Layer 7 of a small transformer language model trained on English Wikipedia (12 layers, counted from 0, width 64).
A neuron's activation on a vector x is ReLU(weights . x + bias), where the dot is the dot product.

Input weights of the MLP neurons that the questions are about. A number n stands for n times 0.016.
n3 (bias -0.078): -16 -4 -13 1 6 -3 23 -14 12 1 6 -12 17 -14 -22 18 36 18 -4 -1 -16 -8 23 -11 -7 26 -25 -2 -6 -9 -12 7 -1 16 -18 -10 3 10 -24 3 5 -2 9 1 -10 13 -14 -1 -12 -2 14 -16 -37 -5 3 -14 4 12 -8 -42 14 -13 -3 -39
n10 (bias -0.108): 1 -11 33 -6 12 9 -16 7 24 -3 -15 -1 9 13 3 -32 24 -7 -13 34 5 -24 -13 -38 -7 -8 -7 -8 3 4 26 27 0 -18 2 2 -12 5 -19 7 14 15 -6 1 -15 8 -14 -1 -9 -6 26 65 10 1 20 12 -4 -20 -8 -6 -47 28 -12 1
n13 (bias -0.116): -18 13 -31 -33 17 12 -35 22 3 13 12 19 20 7 5 18 16 -31 43 -35 2 -26 -31 -20 5 17 28 -23 17 1 4 -13 12 -37 22 19 -23 18 0 25 14 -4 -6 -51 -2 25 42 -22 -5 -9 32 -1 -17 -9 28 -1 -26 5 -21 -9 -22 -16 -2 21
n16 (bias -0.128): -20 -27 -17 -13 12 38 -20 -10 -10 -29 -11 9 19 28 18 1 9 2 -10 4 -4 -15 38 11 29 -3 -26 -35 -34 -18 -8 -1 51 21 -21 12 4 -9 26 -6 1 4 0 23 27 -11 15 12 -1 26 9 -2 -48 32 -3 21 -3 9 -21 -6 16 -8 8 7
n17 (bias -0.092): 23 -14 7 -43 -10 6 -54 4 1 -21 24 -26 -16 -5 20 -5 -10 22 -30 -3 -38 -29 5 -28 -17 30 -5 -23 11 -1 -8 -44 -51 -15 -16 16 31 19 18 9 -5 49 -8 20 -14 5 -2 -19 3 22 -32 5 11 39 12 6 -9 2 7 20 14 -6 6 -14
n19 (bias -0.024): -51 -11 -13 -24 -31 35 28 5 23 -20 -20 -1 -4 9 -7 -7 -8 -3 -6 -6 -3 9 3 -18 0 30 -26 -14 -4 8 -11 -13 -5 7 -3 -16 0 -14 12 17 18 35 13 7 -32 -8 5 -8 14 -43 -3 -25 14 29 -15 -19 -19 -5 -26 -4 -8 -17 -16 3
n23 (bias -0.006): -16 -6 1 -34 26 -27 -23 -2 -2 -27 -20 -19 -36 31 15 -9 5 -7 12 -16 20 -49 -6 9 -19 -10 -4 1 -20 0 -8 4 9 -34 -12 13 -19 37 0 28 54 -11 -7 1 -5 -12 9 -2 -5 14 34 16 -29 -18 12 -11 -2 -8 7 -19 12 16 1 -12
n24 (bias -0.052): -9 -25 2 -6 5 2 -42 12 13 8 2 -11 -13 8 5 -1 -9 -17 21 17 -2 29 -30 -11 22 -4 12 -14 35 -6 -6 7 -14 29 2 8 -21 -48 -3 -10 -19 7 -3 -12 -12 -8 5 9 -4 -12 -2 14 4 -5 -1 11 38 37 27 -9 9 -25 29 -1
n29 (bias -0.059): -14 -38 26 -27 18 13 20 15 11 -4 -15 -11 -21 4 -43 11 44 -22 6 -8 -39 -2 9 -3 -10 -13 -6 -2 7 -18 7 20 30 3 11 9 -10 -4 25 -38 -37 17 8 -43 -9 -12 -10 -8 1 34 23 1 26 -11 -2 -15 -4 -27 14 15 -17 3 -13 -3
n30 (bias -0.064): 14 2 14 10 1 27 -20 2 -29 18 -1 -7 0 -8 8 -24 1 -6 -18 1 -1 7 39 4 -9 31 4 8 9 21 40 -7 20 11 28 12 -3 20 -32 1 -25 12 -11 -20 20 4 19 4 22 24 9 35 -34 -22 -1 0 16 -30 -13 4 -22 -2 -18 11
n33 (bias -0.067): 2 -9 14 -4 10 22 30 -10 35 7 16 19 17 5 -9 9 50 2 38 -33 -17 6 1 15 -13 27 -10 1 -29 17 -6 -44 26 4 4 10 4 7 -21 22 13 -32 0 1 -6 -4 0 -9 -7 -1 -5 0 5 53 -17 -12 16 -19 -9 5 16 -5 -20 -18
n42 (bias -0.033): 12 6 -19 12 -23 37 -16 -15 0 -14 -15 25 0 29 10 -5 43 15 -3 33 -13 -17 8 -25 12 10 -10 11 -17 13 23 23 -15 11 -21 59 13 -27 -2 2 3 -8 25 20 7 -16 -11 2 7 27 -27 3 16 1 -30 -43 -12 -16 0 -15 20 22 -10 -4
n44 (bias -0.086): 1 -11 42 1 -11 3 -9 16 5 -4 1 -2 -13 -1 -2 -12 -1 3 -19 -12 -2 27 -9 15 29 -17 -11 -62 1 -6 19 -9 6 -11 -34 2 57 16 22 34 16 -4 -17 6 31 -27 18 -20 -3 24 24 28 -5 3 -2 14 6 -3 -5 2 31 -44 10 -6
n59 (bias -0.036): -30 1 -28 15 -28 -24 6 -6 1 4 7 -19 18 -6 5 -9 42 -12 19 -1 11 7 -1 30 3 -3 -15 -16 0 23 43 1 -23 10 -30 -13 11 -17 9 12 7 -13 41 16 -43 -16 -3 -3 10 -20 -40 4 -3 5 26 -8 -14 -19 11 25 15 34 -2 0
n60 (bias -0.025): 14 8 -5 14 -11 28 -57 -5 -22 -3 21 -7 20 -39 9 -10 -22 13 5 -11 -27 22 9 20 -41 -31 1 6 -50 -17 -6 -16 13 16 -11 32 -1 15 -12 -24 -27 -9 5 -2 -3 1 15 -1 6 28 6 -3 10 25 49 3 -17 -29 -56 -7 16 5 -25 15
n65 (bias -0.126): -7 -40 32 -9 4 39 19 -38 16 0 -21 -5 0 44 -22 11 -13 -6 -38 15 3 -15 -11 -38 -31 8 16 9 8 1 4 4 -3 17 9 2 10 3 0 10 -18 15 -12 -19 -13 26 14 12 -13 -31 11 37 17 -7 10 -19 2 9 17 2 -58 8 -12 -40
n73 (bias -0.113): -3 -8 -9 -34 -10 39 -21 -5 7 21 -34 -8 1 14 -17 -24 -30 11 4 0 16 11 0 17 -8 26 -4 3 45 13 20 -16 -14 9 -22 22 28 22 42 -25 -8 -24 19 8 -33 11 42 7 66 -13 -11 -4 -21 0 -45 -35 41 2 -15 -11 -17 -6 -24 -26
n75 (bias -0.042): -4 -1 -10 12 -2 21 -38 -18 21 -42 26 -24 13 -13 -20 -10 -7 -8 8 31 2 -7 10 11 32 6 -10 27 -1 27 4 -15 2 2 7 11 -7 -21 -1 -15 25 16 12 -18 2 2 2 0 -21 -17 11 -1 5 15 10 -12 -21 6 42 17 9 -9 13 -29
n88 (bias -0.146): -31 -27 18 -40 -4 10 11 40 -5 -10 19 22 -1 -32 -27 -17 -1 -5 1 23 13 -3 22 -38 -38 16 32 -33 -9 -6 -4 -13 8 -77 -2 36 26 -23 2 -14 12 -15 -1 16 4 -18 2 19 93 3 4 -6 20 43 2 -38 -31 -43 21 22 -32 -13 21 17
n98 (bias -0.111): 30 -6 1 -6 7 7 -13 15 -10 20 -32 -8 -13 -21 -14 23 11 -20 -12 -7 31 12 -8 -9 2 -16 -1 5 -17 8 12 -38 13 -1 -9 3 22 -15 -18 -13 -12 16 -13 17 5 38 23 -4 -19 -26 -9 -27 -27 7 -15 0 -9 -4 -4 10 -2 23 1 21
n101 (bias -0.148): -6 -35 -1 -25 -20 31 -1 17 -4 20 0 2 -9 -4 -10 -18 -17 -6 -5 -13 -14 6 -4 -49 26 1 11 2 -26 19 -6 25 -1 15 2 49 5 25 12 -13 43 -2 -17 -18 18 4 -5 -11 42 8 -9 -8 -19 -26 -7 3 22 1 0 -9 25 29 -11 -16
n103 (bias -0.069): -22 -21 23 -28 21 12 -8 32 0 -4 -14 -21 13 -3 -24 14 -7 15 26 13 -26 -11 -12 -11 -20 21 -10 4 21 -33 0 24 10 -2 -6 14 -30 3 5 -8 11 18 4 -41 19 21 -3 2 3 10 21 -25 -14 18 -6 -2 -15 -28 -6 -7 -7 -8 -21 -22
n104 (bias -0.067): 7 9 -6 -30 6 2 1 23 0 6 -14 -5 21 -12 -3 8 -11 -1 -7 -23 -12 43 12 23 2 -38 14 4 32 -3 1 22 -10 11 7 5 -1 -5 -9 -27 -24 -29 19 -21 7 -7 -16 16 4 -6 -3 2 -60 -7 -11 -35 58 23 -4 -4 -9 7 12 14
n130 (bias -0.197): -22 -15 4 24 -34 -43 7 17 20 -10 10 1 3 -20 -4 45 -13 3 2 -32 -35 14 30 22 -29 8 36 13 23 -27 -22 0 -26 12 12 25 -26 -13 25 -3 -3 -34 16 -33 1 0 -10 -21 19 4 12 18 -8 31 53 -14 11 15 -13 -12 6 -12 12 49
n135 (bias -0.127): -5 -7 -18 0 -3 -20 -6 -10 28 3 -23 13 10 -1 -2 -17 -19 2 8 16 3 5 25 -22 -3 6 -12 -8 -33 -5 -22 14 -3 -8 1 46 36 -14 1 31 -3 3 -28 -48 -20 0 -4 -21 0 -24 -9 17 5 30 -24 11 -2 7 14 7 21 4 -33 -1
n136 (bias -0.083): -4 -5 -5 22 1 -13 -2 10 7 -36 11 10 -14 -12 -7 -20 14 -14 -18 34 14 -16 19 -1 -12 2 -7 -7 -15 13 9 -2 -6 -35 -28 33 0 -25 0 -14 -2 16 -17 19 29 -9 8 1 -33 -6 17 44 15 -34 -12 -5 19 14 38 -8 15 2 -16 5
n143 (bias 0.054): -14 13 19 -13 3 5 -2 26 -8 16 -2 3 26 -24 22 32 3 -5 -4 23 6 -3 -15 17 -17 21 -12 13 -22 22 40 6 1 -1 -17 -7 9 -13 5 28 -19 11 0 -10 5 26 10 29 11 5 54 13 7 9 -21 -10 -14 -10 4 1 1 -12 4 -10
n144 (bias -0.155): 26 -5 -4 3 -15 12 10 15 -3 21 7 23 1 55 13 24 17 -32 -3 21 -4 -16 41 11 22 -13 -6 27 21 34 20 -5 -10 15 -3 32 -13 -16 11 -2 24 -3 16 6 -17 9 46 28 41 -4 18 -33 -22 0 -17 -11 70 22 11 -8 -46 -15 -10 23
n156 (bias -0.141): 15 -7 -2 0 -1 -8 -19 6 20 -18 8 -26 9 -9 16 17 0 -11 -3 8 1 31 -1 10 -1 0 -3 2 6 4 13 4 -10 -47 -17 -7 2 -42 -27 17 2 11 -51 39 -25 24 -4 8 -14 -30 -7 23 -2 12 -33 6 23 -4 32 12 0 -4 -26 -17
n157 (bias -0.129): -48 -11 -19 -13 -1 27 -6 -28 -18 13 23 28 47 5 40 10 26 -4 3 -44 47 18 -12 -32 -17 -1 -17 -2 26 -2 18 -20 -10 5 -4 8 10 37 9 23 -15 -30 -22 18 13 9 67 10 -1 -22 -4 -16 -10 25 12 -54 20 -15 3 4 -3 -9 -9 8
n164 (bias -0.026): 5 -17 -4 23 3 0 26 -3 42 1 -27 -54 -11 -6 -3 11 -14 1 -10 -15 -3 -22 2 -8 -6 35 -23 -9 7 -29 41 8 27 -4 -31 8 11 20 -7 16 -11 9 -6 -23 10 25 21 -6 17 2 9 -17 11 12 -15 0 1 -18 -5 -8 10 19 -29 -10
n190 (bias -0.071): 1 20 9 -49 -24 40 4 -9 14 -13 11 6 28 31 29 -3 -17 40 13 2 32 -44 -30 19 2 23 -24 -1 -4 16 17 -28 10 4 8 17 10 0 19 -22 -24 -25 -3 32 -5 3 52 -24 14 5 -27 9 21 -9 -5 -35 -22 -10 20 -31 -8 -4 -16 -10

Each question shows a token from some text and the vector x that enters the MLP there. A number n stands for n times 0.047.

" 2005": 23 26 -37 21 -12 -21 25 -20 -23 11 -3 8 2 -56 4 -42 -8 -2 20 33 -9 -18 31 18 13 14 33 -28 -15 -4 5 28 21 64 14 -4 -32 42 11 23 -32 -4 21 -3 -17 -11 -30 3 -20 -12 -9 -10 2 -47 -39 15 4 -17 -8 -6 9 -4 16 3
Which of these neurons fires most? n30

" which": 33 15 -50 -13 2 18 63 -18 -2 12 4 12 -22 -25 2 -16 -2 15 16 32 5 14 -8 -19 4 5 -4 1 -10 -10 24 -44 -6 72 31 12 -13 24 11 25 -30 -8 24 3 -13 -20 -14 8 -11 12 22 -22 4 -28 -56 -14 -26 -19 -13 -7 5 -16 9 0
Which of these neurons fires most? n42

" T": 27 -13 -4 11 33 -38 35 -22 -6 -2 -18 10 -5 -48 11 -32 -6 -6 12 17 -13 -2 -37 -10 23 27 31 -16 10 -17 22 -58 -17 8 14 -50 2 19 -23 13 7 0 -2 56 -4 -6 -4 22 -31 10 15 1 20 -6 -62 72 9 -6 -7 20 -10 -11 14 -13
Which three neurons fire most, strongest first? n156, n44, n98

" has": 7 3 -32 3 4 2 24 -24 5 14 -4 44 12 -17 4 14 -18 -1 7 36 19 1 -17 -9 3 15 -22 -33 -11 13 -3 -20 -33 71 27 10 -26 42 7 28 -3 -19 34 4 -20 -33 5 18 -28 10 28 -32 -4 -24 -65 8 4 -8 -13 5 -20 -21 -7 -5
Which neuron fires most, and how strongly? n144, at about 3.6

"ance": 21 50 3 39 56 -43 33 -14 -22 2 -11 -10 5 -66 -12 -14 -39 8 13 32 -8 4 -1 -11 25 25 15 -19 1 -15 -25 17 14 10 39 -5 -37 26 -10 0 -21 -6 -1 19 -17 22 -25 2 -25 -32 10 -9 18 -17 -59 36 -7 -16 2 -10 2 16 7 15
Which of these neurons fires most? n135

" music": 33 16 7 19 26 -32 31 -28 0 -2 -11 21 -19 -52 8 -9 -12 -1 3 29 -9 20 -30 -20 2 36 35 -24 26 -25 -22 11 -10 71 35 11 -48 26 2 16 -32 -4 -3 -20 -17 -8 -25 26 -13 -10 27 9 8 -21 -50 9 -6 -8 -14 -11 9 -6 6 5
Which of these neurons fires most? n24

" Tat": 46 15 -7 7 26 -16 55 -26 -2 25 -11 -3 -2 -55 -11 -59 20 -7 31 12 -10 2 -26 -3 19 8 19 -12 24 -31 7 -26 -19 24 4 -48 -28 19 4 -6 10 7 -9 13 -27 -2 -31 27 -9 -11 21 -30 20 10 -45 44 10 -12 -29 31 7 -24 15 10
Which neuron fires most, and how strongly? n33, at about 1.8

"eman": 5 4 -37 27 73 -28 34 -46 4 12 27 10 -14 -90 -12 5 -23 -5 13 42 21 -15 -23 -13 14 1 -2 10 15 -21 0 -14 -12 36 22 -32 -36 6 24 -7 -12 -12 36 7 -9 16 -31 -5 -39 0 14 -20 14 12 -35 5 -6 -8 27 11 8 -10 13 -2
Which three neurons fire most, strongest first? n75, n3, n24

" as": 5 -2 8 -7 -3 10 49 -26 10 13 -15 35 -8 -25 -7 -24 -38 -12 24 31 4 -18 -27 8 -7 0 0 -38 -13 -26 -8 -14 -4 77 29 -23 -20 26 16 -6 -9 -5 21 30 3 -25 11 15 -2 30 17 -3 13 -8 -70 11 -18 -9 9 -5 6 -9 -8 3
Which three neurons fire most, strongest first? n190, n73, n19

"-": 18 4 1 -14 20 -30 33 -33 14 15 -29 26 -32 -14 4 -28 -12 9 4 21 17 3 -5 -16 6 -11 18 -19 13 -22 -17 -6 42 30 40 -28 -35 44 -6 13 -45 8 4 -2 -4 -17 4 9 -38 10 60 21 16 -44 -49 12 3 -6 0 5 -29 14 0 13
Which of these neurons fires most? n29

" designed": 14 1 -27 -25 14 12 49 -25 -1 4 -27 33 4 -52 24 -23 -31 -9 24 13 30 -11 27 9 1 24 5 -4 17 -7 -24 -27 -21 59 21 -13 -23 42 26 20 -18 -13 30 -7 -20 -16 -9 19 -9 4 15 -13 -16 -14 -66 13 -20 0 1 -12 -2 -18 5 1
Which of these neurons fires most? n73

"'s": 9 19 -2 12 -7 -5 68 -41 16 3 1 46 3 -34 -16 7 -36 7 6 20 19 -2 -32 -12 6 15 12 -38 14 2 -11 -4 -2 75 19 -13 -41 27 5 6 -16 16 0 -6 8 -29 8 -2 -5 2 29 -4 7 -33 -38 -9 -15 -25 1 3 -17 -22 -1 -8
Which two neurons fire most, strongest first? n65, n19

" No": 54 17 -15 8 15 3 31 -18 -3 -12 -5 2 5 -50 -8 -36 -24 13 1 12 -7 -8 -14 -23 24 6 -6 -57 18 -22 -17 -17 -31 54 33 -10 -13 23 -8 16 -4 9 6 48 -4 15 3 13 -27 36 4 -12 -5 0 -69 32 -5 -8 19 -7 16 -24 -14 12
Which neuron fires most, and how strongly? n17, at about 2.9

" world": 36 1 -16 24 8 -30 56 -1 -12 11 10 41 7 -69 -17 -21 -34 2 18 17 -4 -3 -39 -13 -6 10 13 -33 9 0 -14 -2 14 62 28 2 -44 17 9 15 -10 0 9 -21 9 -17 -16 14 -5 8 19 10 11 -34 -64 3 7 -19 1 3 21 6 1 -17
Which two neurons fire most, strongest first? n101, n143

"Sc": 55 2 -41 22 34 -31 18 -13 -5 5 -6 -6 -9 -38 -7 -8 -29 16 7 31 7 -26 -15 -42 15 5 9 -4 12 -9 -23 -15 -25 12 50 -12 -35 32 -32 8 -8 35 6 20 -17 -5 -21 6 -46 10 15 -20 16 -28 -60 47 6 -7 23 24 11 33 -2 22
Which of these neurons fires most? n98

"uko": -3 11 -34 55 81 -45 31 -26 -1 17 -8 -7 2 -64 -5 -11 0 -15 16 17 0 11 -23 0 28 -16 40 23 -19 1 -5 -20 -10 8 -6 -29 -23 8 29 20 0 -2 18 36 -17 -31 2 17 -42 -19 15 -17 -8 0 -46 46 3 -15 -5 4 14 1 -1 -25
Which of these neurons fires most? n59

" on": 3 19 17 0 15 6 38 -20 1 0 -5 19 -10 -32 -9 -17 -30 -3 24 37 7 -17 18 7 21 24 8 -42 7 -32 -29 -16 16 74 11 -14 -22 43 3 -6 -36 8 9 21 -4 -15 -13 22 -13 -8 22 -8 -10 -25 -43 -14 -13 -12 5 -12 -23 -36 23 11
Which two neurons fire most, strongest first? n3, n16

" first": -3 6 -17 -2 -1 -21 48 -31 -10 18 -9 34 18 -37 -13 -20 -53 13 2 19 1 -5 -27 -13 5 14 23 -17 -13 -5 -11 -8 -5 83 19 12 -31 36 4 9 -18 11 2 1 14 -12 1 14 -2 9 28 -5 -7 -29 -58 29 18 -3 -1 -1 2 -22 3 -28
Which of these neurons fires most? n101

" Hert": 37 -26 -23 14 12 -32 16 -7 -20 14 -18 -23 18 -39 5 -43 16 16 33 35 27 -25 -30 -4 30 -8 12 -26 16 -30 4 -17 -11 30 39 -37 -11 21 -4 -5 -5 20 11 28 -19 13 -33 16 -19 -37 13 -35 11 17 -57 46 4 -8 -17 9 7 2 42 -14
Which three neurons fire most, strongest first? n98, n24, n59

" presented": 11 20 -19 -11 26 6 53 -4 -22 7 -6 28 -3 -24 16 -27 -37 5 23 28 -1 -32 19 -20 12 24 7 3 13 -19 -35 -20 -11 72 21 -9 -24 33 17 1 -3 12 27 2 -18 -8 -15 14 -17 1 13 -37 -6 -8 -73 -6 -9 2 -6 -14 -8 -29 7 9
Which of these neurons fires most? n19

" return": 24 22 -14 3 16 -25 44 -25 4 26 -4 24 4 -75 12 -41 -23 7 19 31 35 -22 16 15 12 35 -8 -19 21 -9 -13 -15 -11 57 33 6 -8 31 1 4 -17 -9 7 -11 -9 -13 -23 27 -9 -5 31 -28 -21 -29 -42 -8 2 -12 3 -10 -18 -40 9 -22
Which of these neurons fires most? n3

"BM": 44 10 -42 33 58 -45 4 -40 1 -1 2 7 0 -55 -39 -2 -22 3 38 7 18 -5 -4 -20 8 1 28 -6 16 1 -8 -12 9 4 20 -21 -48 19 -3 24 -13 12 9 22 -5 -26 -23 -14 -29 -22 42 -10 34 -30 -49 31 7 -10 16 -3 28 18 5 -9
Which of these neurons fires most? n136

" tool": 52 4 -6 -9 26 -43 40 -9 -1 7 -7 30 -10 -69 12 -14 -31 4 34 25 -1 14 7 -8 -8 7 14 -10 11 -22 -29 -3 15 53 21 0 -31 40 9 10 -27 -21 10 -30 -7 -12 -39 13 -9 -1 29 19 6 -18 -66 4 9 -7 4 -3 -15 -2 4 4
Which neuron fires most, and how strongly? n104, at about 3.8

"–": 10 19 -19 -11 31 -34 36 -48 -7 19 -15 23 -11 -6 -4 -22 -29 10 -3 32 9 -21 -12 -9 4 11 36 -6 9 -12 4 -17 -9 -16 44 -27 -13 47 -20 30 -28 5 19 16 0 -40 -11 -5 -36 -34 70 7 28 -26 3 21 -10 -15 -29 1 -12 -2 27 12
Which of these neurons fires most? n10

" the": 7 7 -5 -4 -16 9 78 -1 2 -6 -5 3 -11 -49 -6 -27 -20 13 19 25 22 -10 -22 -4 22 1 22 -43 4 -12 -23 -11 -1 68 19 -20 -41 30 8 22 -15 20 4 15 6 11 9 -1 3 -9 -2 -5 11 -39 -47 8 -22 -18 -8 14 -20 -7 5 1
Which of these neurons fires most? n19

" making": 10 6 -3 -5 12 34 37 -24 -25 14 -5 15 16 -46 14 -18 -26 -2 14 37 13 -15 3 -6 0 -1 -5 -22 -15 -21 4 -9 -16 77 33 -18 -23 44 20 15 -30 4 23 1 -12 8 -20 21 -16 15 8 -22 -4 -9 -67 11 -7 -4 1 -20 6 -27 -18 12
Which of these neurons fires most? n143

" uncertain": 9 24 -1 4 35 11 47 -23 -6 23 -23 8 -4 -41 8 -29 -22 2 10 36 7 -4 -20 -17 14 -5 26 -33 6 -12 -35 19 5 76 13 -15 -20 40 -2 -7 -31 3 -11 -14 14 24 -29 16 -7 -19 21 -12 -29 -19 -39 21 9 -19 -11 1 -21 -25 22 8
Which of these neurons fires most? n104

" to": 23 14 -1 0 -8 -6 63 -21 6 19 -10 7 12 -20 -6 -31 -20 4 25 40 16 -8 2 21 15 31 11 -57 0 -23 -27 -31 6 69 25 -27 -10 18 0 -2 -11 21 24 24 -15 -1 -4 4 11 -3 -3 -7 -19 -30 -46 -7 -27 -12 -8 -15 -11 -30 -1 7
Which three neurons fire most, strongest first? n19, n190, n73

" a": 19 6 -3 -12 -24 0 46 -17 6 2 -11 26 8 -21 -14 -20 -39 19 24 14 20 -1 -12 1 9 -22 15 -47 5 -15 -19 -8 -28 74 7 1 -17 48 18 14 -14 1 5 -18 -16 23 5 -4 -4 29 1 -5 7 -27 -64 21 -12 -20 -1 2 -11 -13 8 16
Which of these neurons fires most? n73

",": -24 18 -39 5 7 -27 69 -34 16 10 -26 15 -19 -25 0 -12 -21 -4 3 39 8 18 -18 1 22 32 17 14 15 -22 8 -20 -24 5 27 -48 -8 11 20 12 5 1 1 55 -13 -21 -12 12 -59 -18 10 -11 38 -8 -48 17 -29 -6 -6 14 -8 -4 28 -4
Which of these neurons fires most? n19

"s": 34 23 -40 9 5 -45 18 -2 3 17 6 18 5 -40 12 -16 -41 -3 17 26 3 6 -14 -4 15 36 23 -50 -7 0 9 4 41 18 45 2 -35 46 5 29 -35 8 16 -1 -7 -10 -15 6 -23 -18 12 -27 20 -34 -49 19 -10 -13 -35 -17 8 -19 18 13
Which of these neurons fires most? n13

"er": 0 9 -36 21 56 -49 23 -36 14 23 -11 -1 2 -82 0 7 -32 -1 5 41 9 38 -31 2 34 11 19 17 10 -23 -3 -2 -53 15 7 -45 -32 16 3 -5 -7 -5 19 30 -13 2 -16 11 -30 -18 21 -13 23 9 -41 35 4 -2 9 -16 -14 -2 25 -9
Which of these neurons fires most? n24

"ided": 29 17 -11 -2 52 -33 44 4 -11 18 -15 -5 -4 -51 6 -16 -39 30 1 22 8 -17 4 -52 -3 19 20 -7 -5 -19 -66 12 -8 51 23 -11 -36 38 16 -14 -26 26 -6 3 5 -1 -3 17 -14 9 19 -15 0 0 -50 30 0 -3 3 -13 -17 -11 10 9
Which neuron fires most, and how strongly? n103, at about 2.9

"ec": 6 3 -9 26 62 -35 11 -37 -2 3 -16 0 -27 -80 -6 26 -20 7 -3 26 24 0 -22 -19 14 -21 5 0 14 -13 10 -11 -25 30 13 -29 -28 22 18 2 -19 2 40 -14 -17 28 -24 4 -45 5 12 -12 37 -2 -57 54 -3 -1 11 17 -5 15 27 -10
Which of these neurons fires most? n98

" Gi": 46 -12 -9 3 11 -38 42 -6 -16 9 -30 -13 -7 -52 7 -6 11 -7 13 12 -13 -12 -25 -16 -4 11 28 -5 3 -4 25 -38 -25 36 12 -27 -11 24 -8 20 14 -8 43 26 -29 13 -17 14 -55 -17 -9 -21 30 -15 -67 62 19 7 2 20 20 11 0 -19
Which two neurons fire most, strongest first? n98, n59

"is": 31 -5 -3 19 63 -13 39 0 -3 17 -12 -4 -12 -61 -6 -19 -20 -6 28 51 -9 -7 -17 8 -4 -7 6 -52 -8 -13 -40 -5 6 15 33 -25 -26 31 9 4 -1 -1 30 6 1 7 -33 -1 -22 3 12 -36 20 -5 -64 42 -10 -6 -4 -4 29 -15 1 33
Which neuron fires most, and how strongly? n103, at about 1.8

"ts": 19 4 -7 22 51 -16 28 -13 -22 15 -7 -11 -6 -75 33 -16 -17 16 35 40 19 -18 -29 10 16 7 18 -15 2 -10 -22 7 22 16 18 -49 -17 28 1 -16 5 8 9 5 -10 -1 -34 1 -11 -19 16 -46 31 -27 -73 40 -14 -9 -3 -13 21 -6 14 12
Which neuron fires most, and how strongly? n143, at about 0.93

" Ter": 47 -9 8 1 43 -12 46 -23 -14 15 -16 -10 -5 -63 -22 -45 15 14 11 11 8 -21 -17 -21 22 -5 21 -16 17 -32 11 -30 -13 26 19 -35 -9 24 -9 15 4 5 26 23 -2 30 -34 20 -15 -5 -21 -16 -12 8 -69 50 10 -14 2 18 -4 -13 19 2
Which neuron fires most, and how strongly? n98, at about 3.5

"18": 14 19 -54 -4 15 -30 13 -14 -30 21 4 -11 -20 18 -15 -6 -43 20 27 26 20 -43 -13 8 -12 6 35 2 21 -8 -9 2 5 19 19 -23 -24 34 -19 8 -43 13 15 13 14 -48 -10 6 -55 -11 38 -26 9 -20 -10 52 18 -24 -32 13 15 3 45 5
Which of these neurons fires most? n23

" made": 12 1 7 -2 11 -6 47 -34 -11 9 7 28 16 -48 20 -11 -27 8 7 25 11 -16 -7 -4 20 22 0 -16 -6 -4 -17 -5 -43 62 28 -9 -14 24 19 8 -29 -17 27 -4 -10 -4 1 33 -10 16 16 -11 -6 -1 -82 17 4 -17 2 -17 -16 -48 5 6
Which two neurons fire most, strongest first? n143, n73